Layer 5 of a small transformer language model trained on English Wikipedia (13 layers, counted from 0, width 128).
Take only the direct path to the model's output, skipping the later layers: a vector added to the residual stream pushes a token's score in proportion to its dot product with that token's output vector.

Output vectors of the tokens that the questions are about. A number n stands for n times 0.011.
"ob": 6 -5 60 -10 16 -74 -17 -1 -13 -50 6 -28 21 -17 -6 -39 -28 -18 -12 6 -19 36 39 -20 -5 16 -8 -32 -35 -2 32 6 -23 1 11 26 35 -11 1 4 12 10 -5 3 16 39 -7 4 -1 16 -10 3 6 1 -1 -23 -21 -2 0 6 -4 -43 3 34 -56 -13 33 -63 -38 -8 1 4 -31 13 -17 -49 43 -3 -16 19 -34 -47 27 7 16 18 28 11 -29 31 -20 26 -45 9 -26 24 -9 -17 -33 -40 -9 41 -14 3 -9 -1 6 -3 1 3 -41 -1 -1 20 1 -8 36 -2 12 4 -42 -3 -3 -16 -1 -17 -9 -14
"ort": 2 -21 26 7 -58 -39 10 -6 15 -19 16 45 -27 -26 17 -46 -22 -20 7 11 -23 39 -42 -10 -63 32 -29 30 -55 -1 5 -1 -25 0 49 47 50 61 -7 -29 -22 -55 26 -18 31 34 -53 -10 5 11 -17 -3 28 51 -31 10 -5 14 -19 -15 -22 15 36 39 -31 -25 -18 -21 -12 11 -6 23 -18 12 4 -1 23 -19 13 5 11 17 40 26 -28 1 55 62 -53 43 -10 -6 -31 6 8 -26 3 -13 -13 -13 -44 -5 15 12 -15 3 -6 9 39 25 2 7 -3 33 6 -2 -45 -26 53 -26 10 10 -34 -18 -40 -9 39 5
"ous": -18 -20 24 -33 8 -18 7 -5 16 38 -48 -27 10 12 -8 -41 -35 -23 21 -8 -42 -26 18 29 -17 13 -11 -25 -13 33 24 1 -31 41 -22 33 19 -58 11 -1 -21 16 -50 -18 -41 -20 -2 2 25 56 -26 -16 7 -16 5 -22 -4 27 24 -22 -23 -23 -53 13 -37 50 -2 8 -11 -25 -30 47 -4 45 20 -30 34 8 -21 -34 -18 9 -40 -32 -35 35 77 33 -11 19 22 15 -87 -9 2 -5 -26 -34 6 -64 -36 16 -15 -53 -1 11 -3 15 17 -4 -54 0 -18 31 -77 -1 -51 -21 4 44 11 -36 -18 -3 -23 79 -50 12
"se": 70 19 11 -5 -5 -35 -2 47 -41 35 -13 21 -39 14 -28 -60 -31 -43 -34 -23 -38 13 2 -20 -29 6 49 34 -55 -13 6 12 28 37 8 38 60 26 55 -9 2 -90 -42 -20 30 -13 -8 58 12 -66 -9 -7 -39 13 -10 32 18 -20 18 -14 -12 -35 5 20 -12 -13 -52 45 49 35 18 43 30 2 3 14 27 65 2 37 -1 -33 -6 -30 3 27 12 95 -15 4 23 2 -2 -1 -20 -25 42 -7 55 -19 -16 37 -49 -16 -15 79 -1 18 25 -3 9 -7 -16 16 10 2 -6 -16 -11 -13 -12 19 -11 -4 5 13 -13 -12
"oup": 6 7 -5 -20 -39 -43 6 39 -44 -14 -31 -21 -36 57 -3 -54 23 -1 -38 -12 -56 9 -12 -19 -58 43 -13 -21 19 43 19 27 -15 26 16 -13 -28 -6 -4 -53 8 -6 -72 40 -14 26 -16 -12 -22 37 14 -6 -6 27 -28 -11 0 33 3 -6 8 -9 3 -12 -36 -30 16 -26 18 -20 -11 30 -31 4 25 -6 48 31 28 -7 -11 1 -11 -2 28 46 28 26 3 41 31 39 -71 -1 -8 -8 -5 -20 12 -48 16 15 -35 -30 -24 -16 31 6 54 -64 10 -12 -14 41 -35 -5 39 25 26 15 -52 8 -14 27 12 6 15 -3
"ings": -30 -32 -24 -44 3 -9 -12 13 -22 -40 -43 32 9 -14 27 -65 -18 -7 -56 29 -43 2 -4 4 6 18 2 3 -14 -28 -1 18 -17 62 -35 -1 4 45 -49 6 -19 0 -1 -25 -13 38 20 -35 -16 -2 30 -15 -59 -29 -11 0 50 28 2 21 33 -38 16 36 -48 61 18 58 43 33 25 24 21 6 -39 22 50 4 -4 28 -21 -21 11 -34 -10 -31 -13 34 -20 69 36 7 -33 -17 -49 -57 -15 -37 -40 -42 12 10 -11 -56 -42 -32 43 3 -5 -14 -28 17 17 27 6 68 -31 36 34 46 -66 -19 -15 25 29 5 18 -20
"m": 22 9 50 -38 -16 -33 14 38 -33 -17 24 -11 -32 -20 -35 -25 -5 -11 7 6 -26 -7 -4 -26 -50 5 29 -10 9 19 -2 58 13 -20 14 -22 -9 -18 -13 7 -21 22 -22 16 -3 -2 -16 -17 11 -28 40 2 -2 4 6 -22 16 17 28 16 20 14 -37 -2 -21 -23 30 11 3 -2 50 1 17 -8 13 -9 -15 -2 35 7 -1 2 -24 14 -10 63 46 58 -16 -19 2 12 7 -17 -28 -12 33 18 17 -12 2 46 40 -31 21 8 10 37 -14 -5 -27 -27 -4 -36 1 5 18 -13 -16 10 -17 8 21 39 0 -5 -19 -33
"iversity": -45 -1 -5 -40 -25 -8 -40 -1 5 12 20 32 -10 33 9 -32 -2 30 -19 -14 -31 58 -38 34 -26 48 29 -38 -24 -11 19 39 6 38 54 -1 -23 21 -17 -26 6 8 -10 -42 60 50 2 56 57 35 8 -20 -24 11 -39 -57 -14 -9 16 -4 -48 10 -54 41 -30 -10 -5 -28 -14 -13 41 15 -25 35 3 -28 -34 54 -29 -13 -58 -72 41 25 24 -10 -20 35 -18 -22 -4 53 -35 47 -2 -52 36 -5 -38 -85 -26 7 -20 -37 14 7 25 -34 56 5 8 -57 -28 19 23 33 -23 -2 -21 5 15 7 -11 -26 -8 28 32 4
"ors": 4 15 49 -9 -13 -17 26 3 -12 2 9 14 -10 11 -52 -30 -34 9 -5 -16 -10 -9 34 16 -40 19 9 -27 -56 -28 5 -28 -30 18 -31 26 -7 -3 -49 -52 -14 6 -24 -28 2 31 -39 -4 8 51 -22 -14 -11 -6 -41 25 26 38 6 1 14 -3 -2 4 -52 29 -47 9 15 44 1 13 62 8 25 -9 1 29 -3 31 -3 0 36 -29 -9 4 1 21 -74 45 22 -15 -34 -11 -26 -46 -33 -11 -17 -52 -2 25 48 -43 -5 -16 -35 -30 7 19 -5 30 1 32 10 12 12 -29 35 3 -29 -26 -39 31 -2 -4 49 24
"ex": -10 15 46 -33 -52 -19 -33 12 -27 -39 -38 53 28 -5 29 -22 8 20 -1 -17 25 0 -61 -57 -5 24 -12 -13 -62 -40 21 -10 -45 11 21 -24 9 19 -1 27 19 8 -15 -55 20 55 -7 -8 -10 13 -10 -11 -9 6 -39 26 7 41 11 -14 -16 8 3 59 -40 19 35 -37 -39 -3 14 22 17 21 -31 -51 20 27 -5 -7 5 -31 -2 8 -42 10 13 66 22 1 -27 42 -35 27 29 -35 -17 23 -32 -23 -58 2 19 -27 -48 23 -3 -4 8 -2 -10 -13 -30 17 9 73 -5 -44 -14 -14 -48 33 -33 -4 38 17 50 49

Output weights of attention head 2. The head adds the sum of these rows, row i times number i of z. A number n stands for n times 0.004.
o0: -23 22 32 -5 42 -14 1 1 -1 10 -29 -8 -9 -32 6 -5 18 13 -22 -52 -6 0 -3 9 15 4 47 -5 17 1 -9 7 7 -8 -19 -7 -9 -8 32 -8 -5 19 -11 0 53 2 25 -5 -6 -5 9 -16 -17 -8 -17 3 11 4 26 -20 6 47 20 -32 -12 -16 -10 27 0 16 3 13 -3 27 -11 -40 -3 -17 -3 -54 1 -8 -5 12 0 14 -6 -30 24 6 51 -10 9 6 10 2 -1 -7 -18 1 18 -8 38 -14 8 -14 -3 -35 -27 7 25 -1 19 20 1 -3 3 -45 -8 13 -65 -58 -6 14 10 15 13 35
o1: -6 -24 -32 23 47 -2 -11 -40 7 -24 -17 36 -15 1 6 31 -3 39 2 -7 -13 2 -20 30 36 15 8 -21 -14 -2 -4 22 6 14 -11 20 8 -11 -27 22 -7 -1 -1 -30 18 -2 3 -7 23 -28 4 -18 19 -13 4 -7 -5 -1 15 -34 4 -7 1 -23 21 2 -4 34 1 27 -15 -47 -8 7 26 1 -2 -2 17 -17 32 -7 -45 -43 -15 17 25 7 19 -6 -19 22 -26 -10 -9 -39 -15 0 16 -37 27 2 -39 4 6 34 35 13 6 -23 15 -5 -14 2 40 10 -31 0 4 -40 16 13 24 -13 7 33 1 -41
o2: 25 15 -1 4 -6 -18 8 -8 12 -24 5 1 3 19 -15 -42 -19 -19 -23 17 -19 1 -2 -22 -4 -20 -45 -32 14 -2 35 -13 -32 6 -20 -21 -5 -14 -34 4 12 -17 15 32 21 -20 2 10 24 22 16 -33 40 17 1 -4 12 20 12 -6 22 -30 22 -26 -22 47 -24 -28 -7 25 -19 27 -12 -21 8 -22 11 -1 49 4 -1 8 3 -47 -7 5 -24 -22 -26 -22 47 -37 7 4 -19 -18 -24 -4 -27 26 0 -13 -9 -8 13 -31 -25 -22 -6 28 23 -5 17 0 -8 -30 18 61 1 19 -26 -9 -4 8 29 -4 24 25
o3: -29 1 -2 -34 -1 25 -40 34 9 -4 20 13 20 -27 -10 6 3 19 -32 -2 -21 2 -1 8 7 -13 3 -27 4 -10 27 -15 -6 -39 22 -10 0 16 -4 9 -32 3 -1 17 29 -35 14 3 -29 19 -5 20 29 -36 -7 -47 -5 -16 12 10 -10 -47 -2 -4 2 3 22 7 9 2 4 -4 -2 -6 13 -19 -13 0 -6 24 -2 -22 17 10 2 -35 19 31 -1 15 -20 21 14 16 22 11 13 -7 -20 9 5 7 26 10 15 24 3 5 31 6 -17 -4 39 3 22 13 -19 4 -28 -11 29 15 -18 33 21 -30 -27 7
o4: -27 23 -3 11 5 -32 -22 -46 30 31 17 -13 -2 32 37 34 1 42 42 -13 -1 1 2 -25 5 14 -33 -4 -6 -17 50 1 25 3 26 -24 0 -43 1 15 -21 -2 18 3 47 -10 9 -4 28 -4 -2 38 -13 28 12 0 22 -5 -1 31 -5 -15 -27 -22 -4 -9 8 -36 -35 -9 7 23 -7 21 2 7 24 -14 -8 8 4 -16 -43 -18 17 14 6 34 -58 5 -3 -34 19 17 -32 19 29 6 -4 13 23 -11 25 5 -29 16 4 -31 12 14 -8 18 2 12 36 -16 -25 -19 -18 -9 -48 -19 -20 -22 1 49 -3 -19
o5: 71 19 -18 63 -36 -15 -2 12 -19 -12 -13 3 -9 57 -9 -28 6 24 35 16 40 -36 9 -20 -4 47 -2 14 -17 0 -45 17 14 -27 -9 7 6 10 47 16 7 5 -8 -1 -12 -8 16 32 -26 25 3 -13 -16 -5 -7 0 1 -31 9 16 -8 8 4 -2 -4 29 7 -24 0 -12 5 10 12 -20 -12 -26 -3 -16 -1 -1 -10 21 -27 -23 32 -3 -34 -30 20 -10 12 -30 -8 25 -27 -2 -14 17 38 -21 15 -4 11 33 0 -17 -13 -7 -22 -14 31 11 -6 -10 17 19 -6 6 7 40 -15 38 -59 7 31 -36 66 1
o6: 1 -10 -31 -14 -3 14 19 24 -15 10 23 -7 -15 -26 -32 -24 -52 -28 5 15 -1 3 -24 -10 6 -16 1 -32 5 -1 -11 -12 -2 2 15 -15 -15 -21 20 26 -33 7 -18 14 -6 -10 -22 -2 -12 2 10 -3 14 -41 -18 -39 -10 -25 -2 -12 -7 -2 -18 4 1 23 21 8 -1 20 23 -18 -15 -1 1 -30 17 -8 16 7 1 -21 29 24 27 -16 24 13 -10 -25 -17 35 25 20 7 -4 0 -26 23 26 -27 -7 2 -18 5 17 -5 -38 18 6 27 -6 -12 33 8 -50 -9 -44 -20 22 8 -25 6 56 16 -8 43 -18
o7: -1 38 15 -8 14 2 25 -23 2 -25 -34 10 9 36 1 13 0 22 4 -25 -39 31 4 -15 5 21 1 9 -35 2 -17 11 -31 -15 30 22 11 11 -37 10 50 11 8 1 46 -17 22 29 11 -9 -23 -12 1 9 15 -4 -17 52 -12 29 24 10 -11 21 -25 -4 11 0 3 9 -4 -13 -34 -7 -4 7 -8 16 -6 -27 -2 -18 -24 0 -27 -12 -20 17 12 20 -15 -24 -36 -9 -41 28 -12 -4 20 -3 8 33 -12 30 9 7 -1 36 -18 -1 -11 28 -16 3 -21 48 -36 12 39 -15 -23 1 12 -71 4 1 -27 27
o8: -6 -12 39 -40 4 -16 -9 11 29 -8 -16 -3 -16 -6 -32 1 16 -26 24 0 38 -23 22 5 -19 -60 12 -1 -28 -11 5 11 -7 10 -18 -21 -2 -10 41 14 45 -26 34 0 1 48 0 -11 38 -13 -1 19 7 -11 4 -3 23 -3 -4 10 21 8 -45 40 -11 -15 12 -3 18 -34 -19 -3 12 7 44 -5 9 -10 -13 -17 27 -32 2 9 -6 -7 14 8 -16 -7 -16 -41 21 -9 -25 -12 1 -4 3 -8 -2 -23 -5 -14 3 -4 0 -21 -2 7 -14 -2 14 1 5 -30 -25 -8 -7 -8 5 2 -15 23 -16 6 -33 39
o9: 0 -2 53 18 -12 -27 -22 28 9 -2 -30 -5 -20 13 -28 8 -20 16 -19 25 -26 2 -14 27 45 -1 -17 37 20 -4 5 10 -16 12 -3 14 18 -15 -12 -23 13 29 47 10 15 7 -5 -18 25 -27 33 9 16 18 12 3 -5 14 13 32 -31 -20 34 -2 8 8 0 -17 -17 31 4 -16 2 10 37 -56 3 6 -19 -7 -6 19 -20 -50 29 -14 18 9 -19 -7 -18 20 -14 9 -21 37 -5 -13 2 17 -9 -19 -14 13 -12 -3 18 -31 -55 -17 -19 21 13 26 -28 2 -46 10 49 -45 17 -25 -23 27 -25 -11 -30 27
o10: 39 15 2 32 -17 45 -3 -4 -29 -23 -11 -5 -16 7 -25 -11 20 -3 19 -16 22 33 -26 9 2 25 13 -28 18 20 4 6 4 -17 -28 2 44 -16 -22 12 -52 3 -43 -14 1 -2 -39 11 6 -12 -28 41 -3 13 -11 8 -1 -1 -37 -21 -15 -11 -2 7 13 -33 11 -9 -1 2 6 10 -35 0 -31 4 17 10 70 8 -10 -13 35 30 35 -13 -27 3 11 -15 25 6 -37 -1 31 -23 6 19 2 46 -2 26 18 18 -7 -14 -18 9 -14 -16 12 4 -26 9 -13 -5 18 1 3 3 23 -17 15 -8 19 17 -12 -56
o11: 13 -7 15 3 -19 -5 17 49 10 12 1 3 -28 13 -8 23 -9 4 -11 17 19 1 -14 -20 3 -36 18 34 45 16 -15 7 -1 -4 -13 8 9 -37 14 6 3 -5 9 13 -7 33 -45 4 18 44 -5 44 12 -2 31 15 -28 -14 -14 -8 -18 14 4 -14 -10 -20 20 8 -26 -2 30 0 17 -30 12 -59 13 39 24 -4 -3 30 -21 -1 56 1 19 -6 20 -12 1 22 24 14 4 9 -4 9 -15 -3 15 -6 -17 2 -6 -2 -10 -21 -3 -1 31 -38 -23 3 3 13 0 7 6 2 14 -14 -18 6 16 -41 46 -29
o12: -9 -26 42 -8 1 1 -20 -39 18 9 -6 4 13 -10 -14 -11 12 -3 -33 -19 17 -18 -1 19 -8 -8 23 8 18 -18 9 4 -6 -26 -26 -32 13 36 28 -13 5 -7 17 -7 -8 -33 0 -16 -12 -13 7 41 -2 1 -53 -56 4 4 -12 -11 -53 20 10 -26 23 -9 -20 35 -17 -3 -47 33 33 -29 25 0 19 10 -27 -40 -6 7 6 21 25 -7 5 3 37 -42 11 -23 1 25 18 -29 -14 -13 -5 15 -18 -12 15 -6 13 -11 17 -26 30 15 16 -7 -21 -45 2 -25 -4 -10 -26 3 23 10 19 21 -9 14 2 51
o13: 25 14 -10 3 5 38 -10 -1 -10 35 0 1 22 2 -24 41 -27 26 4 -21 0 -21 -2 -12 -5 7 27 -3 -17 -16 -25 -2 5 -34 -37 -7 -19 39 -5 1 -4 -19 -24 -12 45 -24 -3 3 9 11 17 -61 4 -29 31 -20 -21 -17 8 17 7 -17 -9 43 -5 3 -1 -5 23 -14 -31 -26 -10 11 -9 0 -15 18 17 -26 -31 -47 4 18 8 -29 -3 4 19 -1 -30 11 -5 24 21 9 -19 16 20 -22 -14 -19 12 -16 -4 29 -19 27 8 22 25 -20 14 21 15 7 -38 -1 3 -7 4 5 24 14 0 -5 10 47
o14: -9 -20 11 -3 -3 -28 1 -29 17 19 -6 -25 -18 3 7 37 -19 16 -52 20 -11 46 18 9 -1 40 0 -2 -6 3 14 19 11 0 14 -14 -4 21 -4 7 -19 -16 12 -37 -21 5 4 18 -31 -4 39 -31 -24 16 -41 8 6 -11 -1 11 -1 -9 16 11 -5 38 17 -40 -23 17 -16 9 27 38 23 20 15 -7 -11 23 -14 -26 1 15 5 -7 -15 28 40 -37 10 -4 13 -4 -2 9 -25 3 38 26 -10 18 29 -2 -5 17 -31 12 19 7 0 35 -6 -12 -6 -23 -12 55 27 17 -9 3 23 60 25 -40 -6 -30
o15: 16 18 15 -20 8 -22 33 -9 16 -50 -17 -18 16 -4 4 -30 43 -18 0 -4 -1 11 -6 -39 14 -5 -24 1 -22 -12 19 3 29 20 -5 24 4 -9 -15 2 0 7 -2 9 36 11 13 11 30 14 -33 21 15 -15 -5 39 5 15 -48 15 9 3 -1 -5 -6 23 -5 6 -27 -7 18 -1 9 -59 -26 3 -25 1 -1 -11 -7 32 10 15 -6 22 -20 -16 -13 20 54 -26 45 -14 2 2 -5 -9 21 46 -38 2 1 17 22 1 6 -11 -18 -17 7 -14 38 -30 9 -16 17 6 -17 -3 -11 -28 5 -31 -20 24 -4 -31
o16: -21 -17 25 0 -16 12 9 -23 -14 -36 -31 31 17 -25 20 -27 -14 -18 -13 12 2 -3 -11 -19 2 -6 29 7 6 -8 16 19 8 7 15 6 49 -7 -10 -25 -3 26 11 7 17 -13 45 13 -17 -18 2 8 -16 -25 -13 17 3 17 16 -54 -11 4 17 10 5 12 13 18 22 11 2 61 -7 -24 -21 16 95 -25 -7 -12 23 -11 6 -35 -2 40 -12 23 52 -22 31 -12 -7 -51 13 19 37 -13 18 8 30 1 7 19 5 -8 16 -4 8 3 -6 8 16 33 28 1 28 -13 -27 -5 3 -34 1 38 8 -8 3 2
o17: -37 -31 6 -25 -2 15 8 -21 -26 3 -1 3 -10 12 3 68 -9 28 -22 -6 -4 -15 24 17 11 -20 33 6 20 -18 27 21 5 7 4 -11 11 31 -26 -21 -54 -14 -18 8 3 16 -5 0 -19 19 7 -18 -7 -8 22 6 -16 -3 -27 -21 -2 0 4 -11 -20 30 -14 6 -21 -5 22 31 10 -18 40 4 -27 23 -1 4 16 17 8 40 3 5 10 -32 1 -4 12 13 -15 45 6 3 10 33 -23 -6 -14 11 -3 -9 7 16 14 -26 3 30 -26 -22 -14 14 12 15 7 6 -24 -2 35 -8 31 0 -5 11 -7 -21
o18: 10 8 -19 -13 -1 67 -6 -15 39 -1 -32 -5 8 6 -59 -16 -19 28 -31 0 -21 -24 -21 -3 0 -2 21 -11 2 18 -17 -9 30 13 14 -11 28 28 -26 -3 -29 -4 8 -23 -9 -24 -14 20 22 -16 13 -17 30 -45 -4 8 7 23 -12 16 26 -14 -12 -37 -5 9 -9 -13 -5 20 22 8 -7 -28 45 -15 -7 -6 10 -5 27 -15 -1 6 -15 -10 -9 1 -21 12 -30 10 7 27 9 -46 -9 -19 -22 10 1 2 -14 -47 19 10 7 14 -6 2 5 -16 4 7 -33 16 10 -9 20 4 28 7 -13 -6 -5 19 5 17
o19: -11 9 18 -12 7 44 7 -27 -45 -2 2 -3 -25 -1 -30 36 -20 -17 -5 -31 15 -1 -19 11 23 -11 38 1 -19 -6 -18 24 -17 -25 -5 12 14 -3 1 -7 -13 -10 15 -26 -6 -1 -7 -27 10 -17 -8 -22 8 -13 18 -9 -24 -1 48 30 -6 31 -25 11 -45 -2 1 11 19 -12 15 0 10 5 -14 8 -26 0 -1 35 10 10 18 35 -16 8 -8 -19 38 4 -16 -20 -19 -9 21 10 29 -2 -48 8 15 36 -8 8 5 -13 -3 -13 -26 11 -21 -27 -19 29 -7 -4 5 10 16 -36 28 -36 43 3 -25 12 10 1
o20: 11 0 -13 42 -5 12 5 -17 24 2 -32 -1 -2 -14 -18 -5 -12 -12 -6 1 -19 -1 -21 -26 -9 41 15 29 13 -12 -48 19 63 7 -27 1 22 42 -17 10 25 27 6 -16 4 -5 -5 0 -5 9 5 24 -3 -15 -13 15 -6 -11 -13 42 13 34 -20 32 -12 3 -55 12 3 21 32 20 -35 18 -12 9 34 -23 17 6 -20 8 -26 8 9 27 0 7 7 -2 -16 -18 11 23 7 18 42 -32 -24 12 9 -32 16 -54 -20 -14 10 23 1 -28 20 15 -10 -31 -9 55 13 -21 -14 25 9 -2 32 -39 -18 24 28 -7
o21: 5 16 -12 -16 27 15 2 -23 -18 32 29 9 7 -19 9 47 -25 -11 6 -26 -23 -41 -23 24 5 22 -1 12 5 -12 26 0 5 11 10 10 -21 -11 8 -23 -29 -7 -4 -24 28 17 -1 -34 9 -12 -12 -14 -46 0 48 -25 4 -23 12 -16 8 9 -3 12 3 -2 -1 -8 -3 -15 -20 23 -15 13 4 15 -43 11 -31 14 -15 -4 31 39 16 12 -25 27 -10 -1 -23 -5 19 6 3 15 2 -5 10 -6 -19 36 -5 -18 -8 4 -13 11 5 34 -15 -28 22 27 -42 -41 -7 -30 -27 10 -11 17 -21 -22 -6 62 8 11
o22: 1 -1 48 -30 -28 -16 24 2 -30 -22 -28 6 4 -29 23 -27 -17 -4 -19 -10 -28 -16 15 -18 -13 23 18 -6 -11 -2 -10 -15 -11 -18 -16 -13 -6 9 9 -25 -15 23 6 22 -20 -10 13 23 14 50 -29 -49 1 -40 28 -13 11 34 -7 -36 -10 -6 29 -16 -10 1 -17 -17 -8 0 -24 13 17 -8 12 -30 -28 -27 7 -6 -14 -51 25 -19 -27 -12 -26 -20 -57 -19 4 9 -7 -26 -21 6 8 -21 16 -29 -13 -2 27 19 5 0 -6 -10 12 -25 27 -21 44 -3 -7 -8 7 -22 15 -32 -7 1 -23 -10 -12 -4 -15 14
o23: -4 27 -14 6 19 0 22 30 -16 -39 16 1 -20 -17 17 3 5 -22 -31 -11 -10 12 4 20 19 5 1 0 -18 -4 4 15 -6 35 17 5 -6 16 -3 21 8 28 18 14 8 50 -7 -11 57 -26 -3 -40 -14 5 -15 16 -3 18 23 6 4 11 10 6 3 -2 20 61 31 -18 19 -37 -9 -10 -13 -9 -4 5 22 -16 -3 -3 -2 -17 -12 -20 15 -4 30 16 -4 36 -3 -3 -7 -7 -9 20 7 -62 12 -41 -14 31 13 2 20 -9 -31 -36 33 7 47 6 34 5 -41 -7 9 11 -26 11 -31 14 -23 -23 12 -10
o24: -14 7 -11 1 27 15 -24 22 18 9 -19 -13 -24 23 -17 20 -30 9 -21 14 10 24 9 19 -28 23 -47 -10 -19 2 24 -19 5 17 5 14 -7 0 -3 -19 29 -2 20 10 -40 4 -12 7 -9 19 -6 -46 -1 12 32 23 -28 15 -14 4 -27 -1 -11 18 -17 16 0 15 -41 -18 14 34 3 4 53 -19 -10 34 11 18 24 -11 25 6 -3 14 -15 -3 -21 -4 2 -3 13 19 -31 -10 15 -8 -26 -40 -30 23 -4 -5 -11 -18 -28 8 -30 -9 -1 1 43 -15 -21 -20 -3 46 8 -6 4 8 -2 -3 34 -5 -9 -29
o25: 23 26 5 -34 1 10 7 -27 -3 13 -2 -6 36 -31 26 -11 40 -15 -15 2 -47 4 -14 -18 18 25 -10 9 -12 -1 -17 7 -11 -1 26 3 -1 28 -19 -5 -3 11 -8 9 6 -36 3 -5 11 3 -8 0 21 -6 -4 29 17 3 0 9 -12 6 22 22 -8 8 25 -11 28 5 3 8 15 8 -15 -7 7 17 5 -2 -13 -8 57 15 -22 -11 -15 2 0 1 11 7 -1 -25 27 1 -30 -18 45 14 -2 -15 20 4 22 11 -4 20 -16 12 12 -6 31 21 -7 28 -11 -31 2 20 3 -21 -28 -5 -23 18 -33 1
o26: -22 -6 -25 11 12 -5 19 27 -2 -11 14 -16 4 -6 -16 0 -37 17 23 -3 -9 -1 -14 -7 10 7 11 -1 -34 13 -2 9 30 -9 1 5 -19 -20 7 -12 -37 29 -12 2 21 5 12 -4 -16 14 -13 18 3 -7 8 1 1 -11 -25 -33 25 -8 -7 7 5 8 -12 -26 10 15 34 -17 -16 22 -4 -9 -9 -11 -34 3 19 -8 -7 16 16 -2 24 16 -11 18 19 26 -2 -5 6 14 30 4 -25 20 5 35 -3 -32 9 2 3 -9 6 32 8 6 7 3 19 -60 27 9 -21 34 -12 -59 4 8 14 -9 -6 -22
o27: -14 25 20 -13 35 -24 31 39 41 -9 15 -43 6 -8 -8 23 -3 -17 -26 8 21 4 21 -25 -39 -2 -12 -6 17 -32 -8 -29 2 -17 -13 2 14 13 32 25 28 -23 -20 29 -21 4 -5 31 16 -6 -7 24 -36 4 2 9 -20 -46 19 1 -15 17 2 12 -13 -22 12 7 -3 -6 26 5 20 -7 -8 6 24 36 6 9 -10 40 30 -33 16 -26 27 5 12 -18 25 -2 14 -4 31 -3 30 14 26 -57 5 -5 15 56 -19 1 7 -9 10 19 41 27 16 -21 -3 29 1 47 7 0 -20 -36 -4 -10 15 5 0 -36
o28: 7 -9 1 19 18 -9 3 21 -7 -7 12 -21 0 -21 30 33 50 13 8 -16 17 36 5 21 -2 -2 -26 -28 -19 -9 4 -48 -3 -17 4 5 -6 11 13 36 75 -7 -17 18 2 14 -39 0 18 10 -14 11 13 29 33 11 12 -9 14 -8 -6 5 -2 38 -22 16 3 31 31 -1 -2 -24 36 29 11 -17 34 -1 41 8 14 -8 -15 4 26 3 3 -24 -16 34 13 0 8 11 4 -7 -38 -3 -10 -26 22 -12 56 18 -15 -25 39 -4 -34 -10 -5 33 14 -7 28 16 -42 15 -33 -12 45 37 -40 -10 13 29 12 2
o29: 13 -2 23 19 -20 -23 -22 8 -13 -29 -12 -19 -32 -53 22 -21 -8 -15 15 -2 5 7 -19 12 -21 39 -39 10 12 -4 9 13 -24 9 3 5 -16 -1 -19 -1 21 20 30 2 4 0 -14 -25 -5 -12 4 49 18 18 34 29 -13 -6 13 -12 -4 12 -19 2 9 -42 11 -6 1 -27 -20 12 -2 2 -25 2 63 -38 7 -7 0 -27 -10 6 -22 15 9 17 13 -8 36 -9 34 -23 4 1 -6 -24 -29 31 20 -8 24 -30 15 -23 9 20 1 24 -11 -10 24 9 3 3 -15 -9 -5 8 -4 9 -25 -3 24 7 13 -53
o30: -13 -5 13 3 -19 -14 -34 31 17 18 -9 31 0 0 -11 -25 20 -9 -20 -5 9 20 15 37 21 6 0 2 20 16 -10 -7 -10 -5 28 -9 20 36 -31 6 -22 21 31 -10 19 4 32 23 5 2 6 -28 27 -14 5 5 -50 -14 -8 4 1 -29 1 -7 28 -33 -29 19 3 -8 -19 1 -22 -23 0 -1 -42 15 -10 39 -26 -33 26 -12 0 -32 -9 11 13 1 16 30 -6 1 -3 1 2 20 -53 23 -21 -61 -5 -2 27 -8 -28 44 23 -26 7 43 46 -51 -9 -11 22 -13 13 -7 -19 2 30 13 4 -54 -8 -22
o31: -3 20 17 5 7 -10 -2 19 4 20 -20 -6 -21 -10 -36 3 -29 -32 -14 -11 -10 -10 -21 19 -34 38 -4 23 -30 -42 -24 6 -14 1 23 -1 10 12 12 10 11 -14 57 21 -22 -47 28 7 -23 -10 3 22 17 -25 11 -7 -9 -4 23 5 -7 63 4 20 -12 4 -12 -10 -11 -3 30 10 -7 -10 26 -59 16 0 2 21 -12 -4 -9 -7 -22 -2 -8 -8 4 19 -1 5 -12 -11 0 -7 36 -18 -37 -19 -10 31 6 -2 4 -25 -4 -8 -24 -4 -29 15 -43 -3 -53 19 -19 11 13 27 -3 32 -2 35 44 -7 -33 -12

Each question shows a token from some text and the vector z that the head gathered there. A number n stands for n times 0.042.

"ive": 12 10 27 -11 5 -15 -8 21 5 -12 -4 5 -1 14 -20 -24 22 24 2 13 -10 6 3 -31 -19 -44 26 -42 -57 -18 4 10
Which of these tokens does it push down most? "ort"

"ed": -13 9 -11 2 -11 -12 -3 12 -20 -5 3 5 4 -37 -13 -5 0 10 -5 -5 -37 -8 -19 -1 -22 -11 -13 -7 -4 -31 -16 11
Pushed up most: "oup"

"er": 24 -10 8 -21 -11 15 -20 -12 9 12 19 2 -9 -28 -15 2 8 39 8 9 -17 -3 27 14 7 6 1 -44 11 -17 2 -32
Pushed up most: "ors"

"eral": 8 7 16 -1 -15 15 27 -13 -20 -10 6 8 -29 -17 -3 6 -13 -11 1 13 -12 -1 -4 -24 15 -14 8 -4 -20 4 1 11
Which of these tokens does it push down most? "ex"

" he": 6 -8 -9 4 20 -6 6 1 5 9 7 -9 -6 2 3 -1 3 -6 2 -7 8 6 -1 -10 -17 11 -2 5 4 12 0 -3
Pushed up most: "ort"

" was": 5 32 -22 8 -24 -14 15 -14 -20 43 -14 -17 17 12 23 -6 2 11 13 -14 1 -5 -10 22 -14 11 -21 -50 -8 1 -9 3
Pushed up most: "ings"

"hen": 19 4 25 -4 -3 1 -7 -10 -10 -25 -5 3 6 2 -41 1 -9 26 -5 -3 -9 14 -1 -3 -21 -14 3 -15 13 13 -6 4
Which of these tokens does it push down most? "se"

" d": -10 -2 7 1 -14 7 7 9 -9 -17 3 1 -8 3 12 -10 6 -2 -2 2 3 -8 -2 -10 -2 -2 -4 2 -10 -3 -6 8
Which three tokens does it push up most, strongest first? "oup", "se", "ings"

" un": 6 -7 -7 4 1 -3 -4 -9 6 -3 -17 0 17 -14 -13 -16 5 -1 -6 -10 -12 5 19 -3 -17 1 -22 -17 0 8 -13 12
Which of these tokens does it push down most? "se"

" after": 11 5 -7 1 13 -10 -10 8 9 -16 -12 0 -3 13 6 -14 13 9 3 1 -11 6 -3 1 -17 2 -7 -20 14 13 -23 -26
Which three tokens does it push up most, strongest first? "ex", "ous", "iversity"

" c": 6 7 -2 19 12 -4 9 -9 1 -5 -2 1 -11 3 -1 3 -3 -3 10 -9 -1 5 -5 3 -5 12 -2 -8 13 16 -4 -2
Pushed up most: "ex"

"as": -1 2 21 11 25 -51 0 7 -18 0 -2 15 10 -16 3 28 1 22 -6 -26 20 -6 -19 -3 8 -2 -13 -1 9 6 1 -37
Pushed up most: "ort"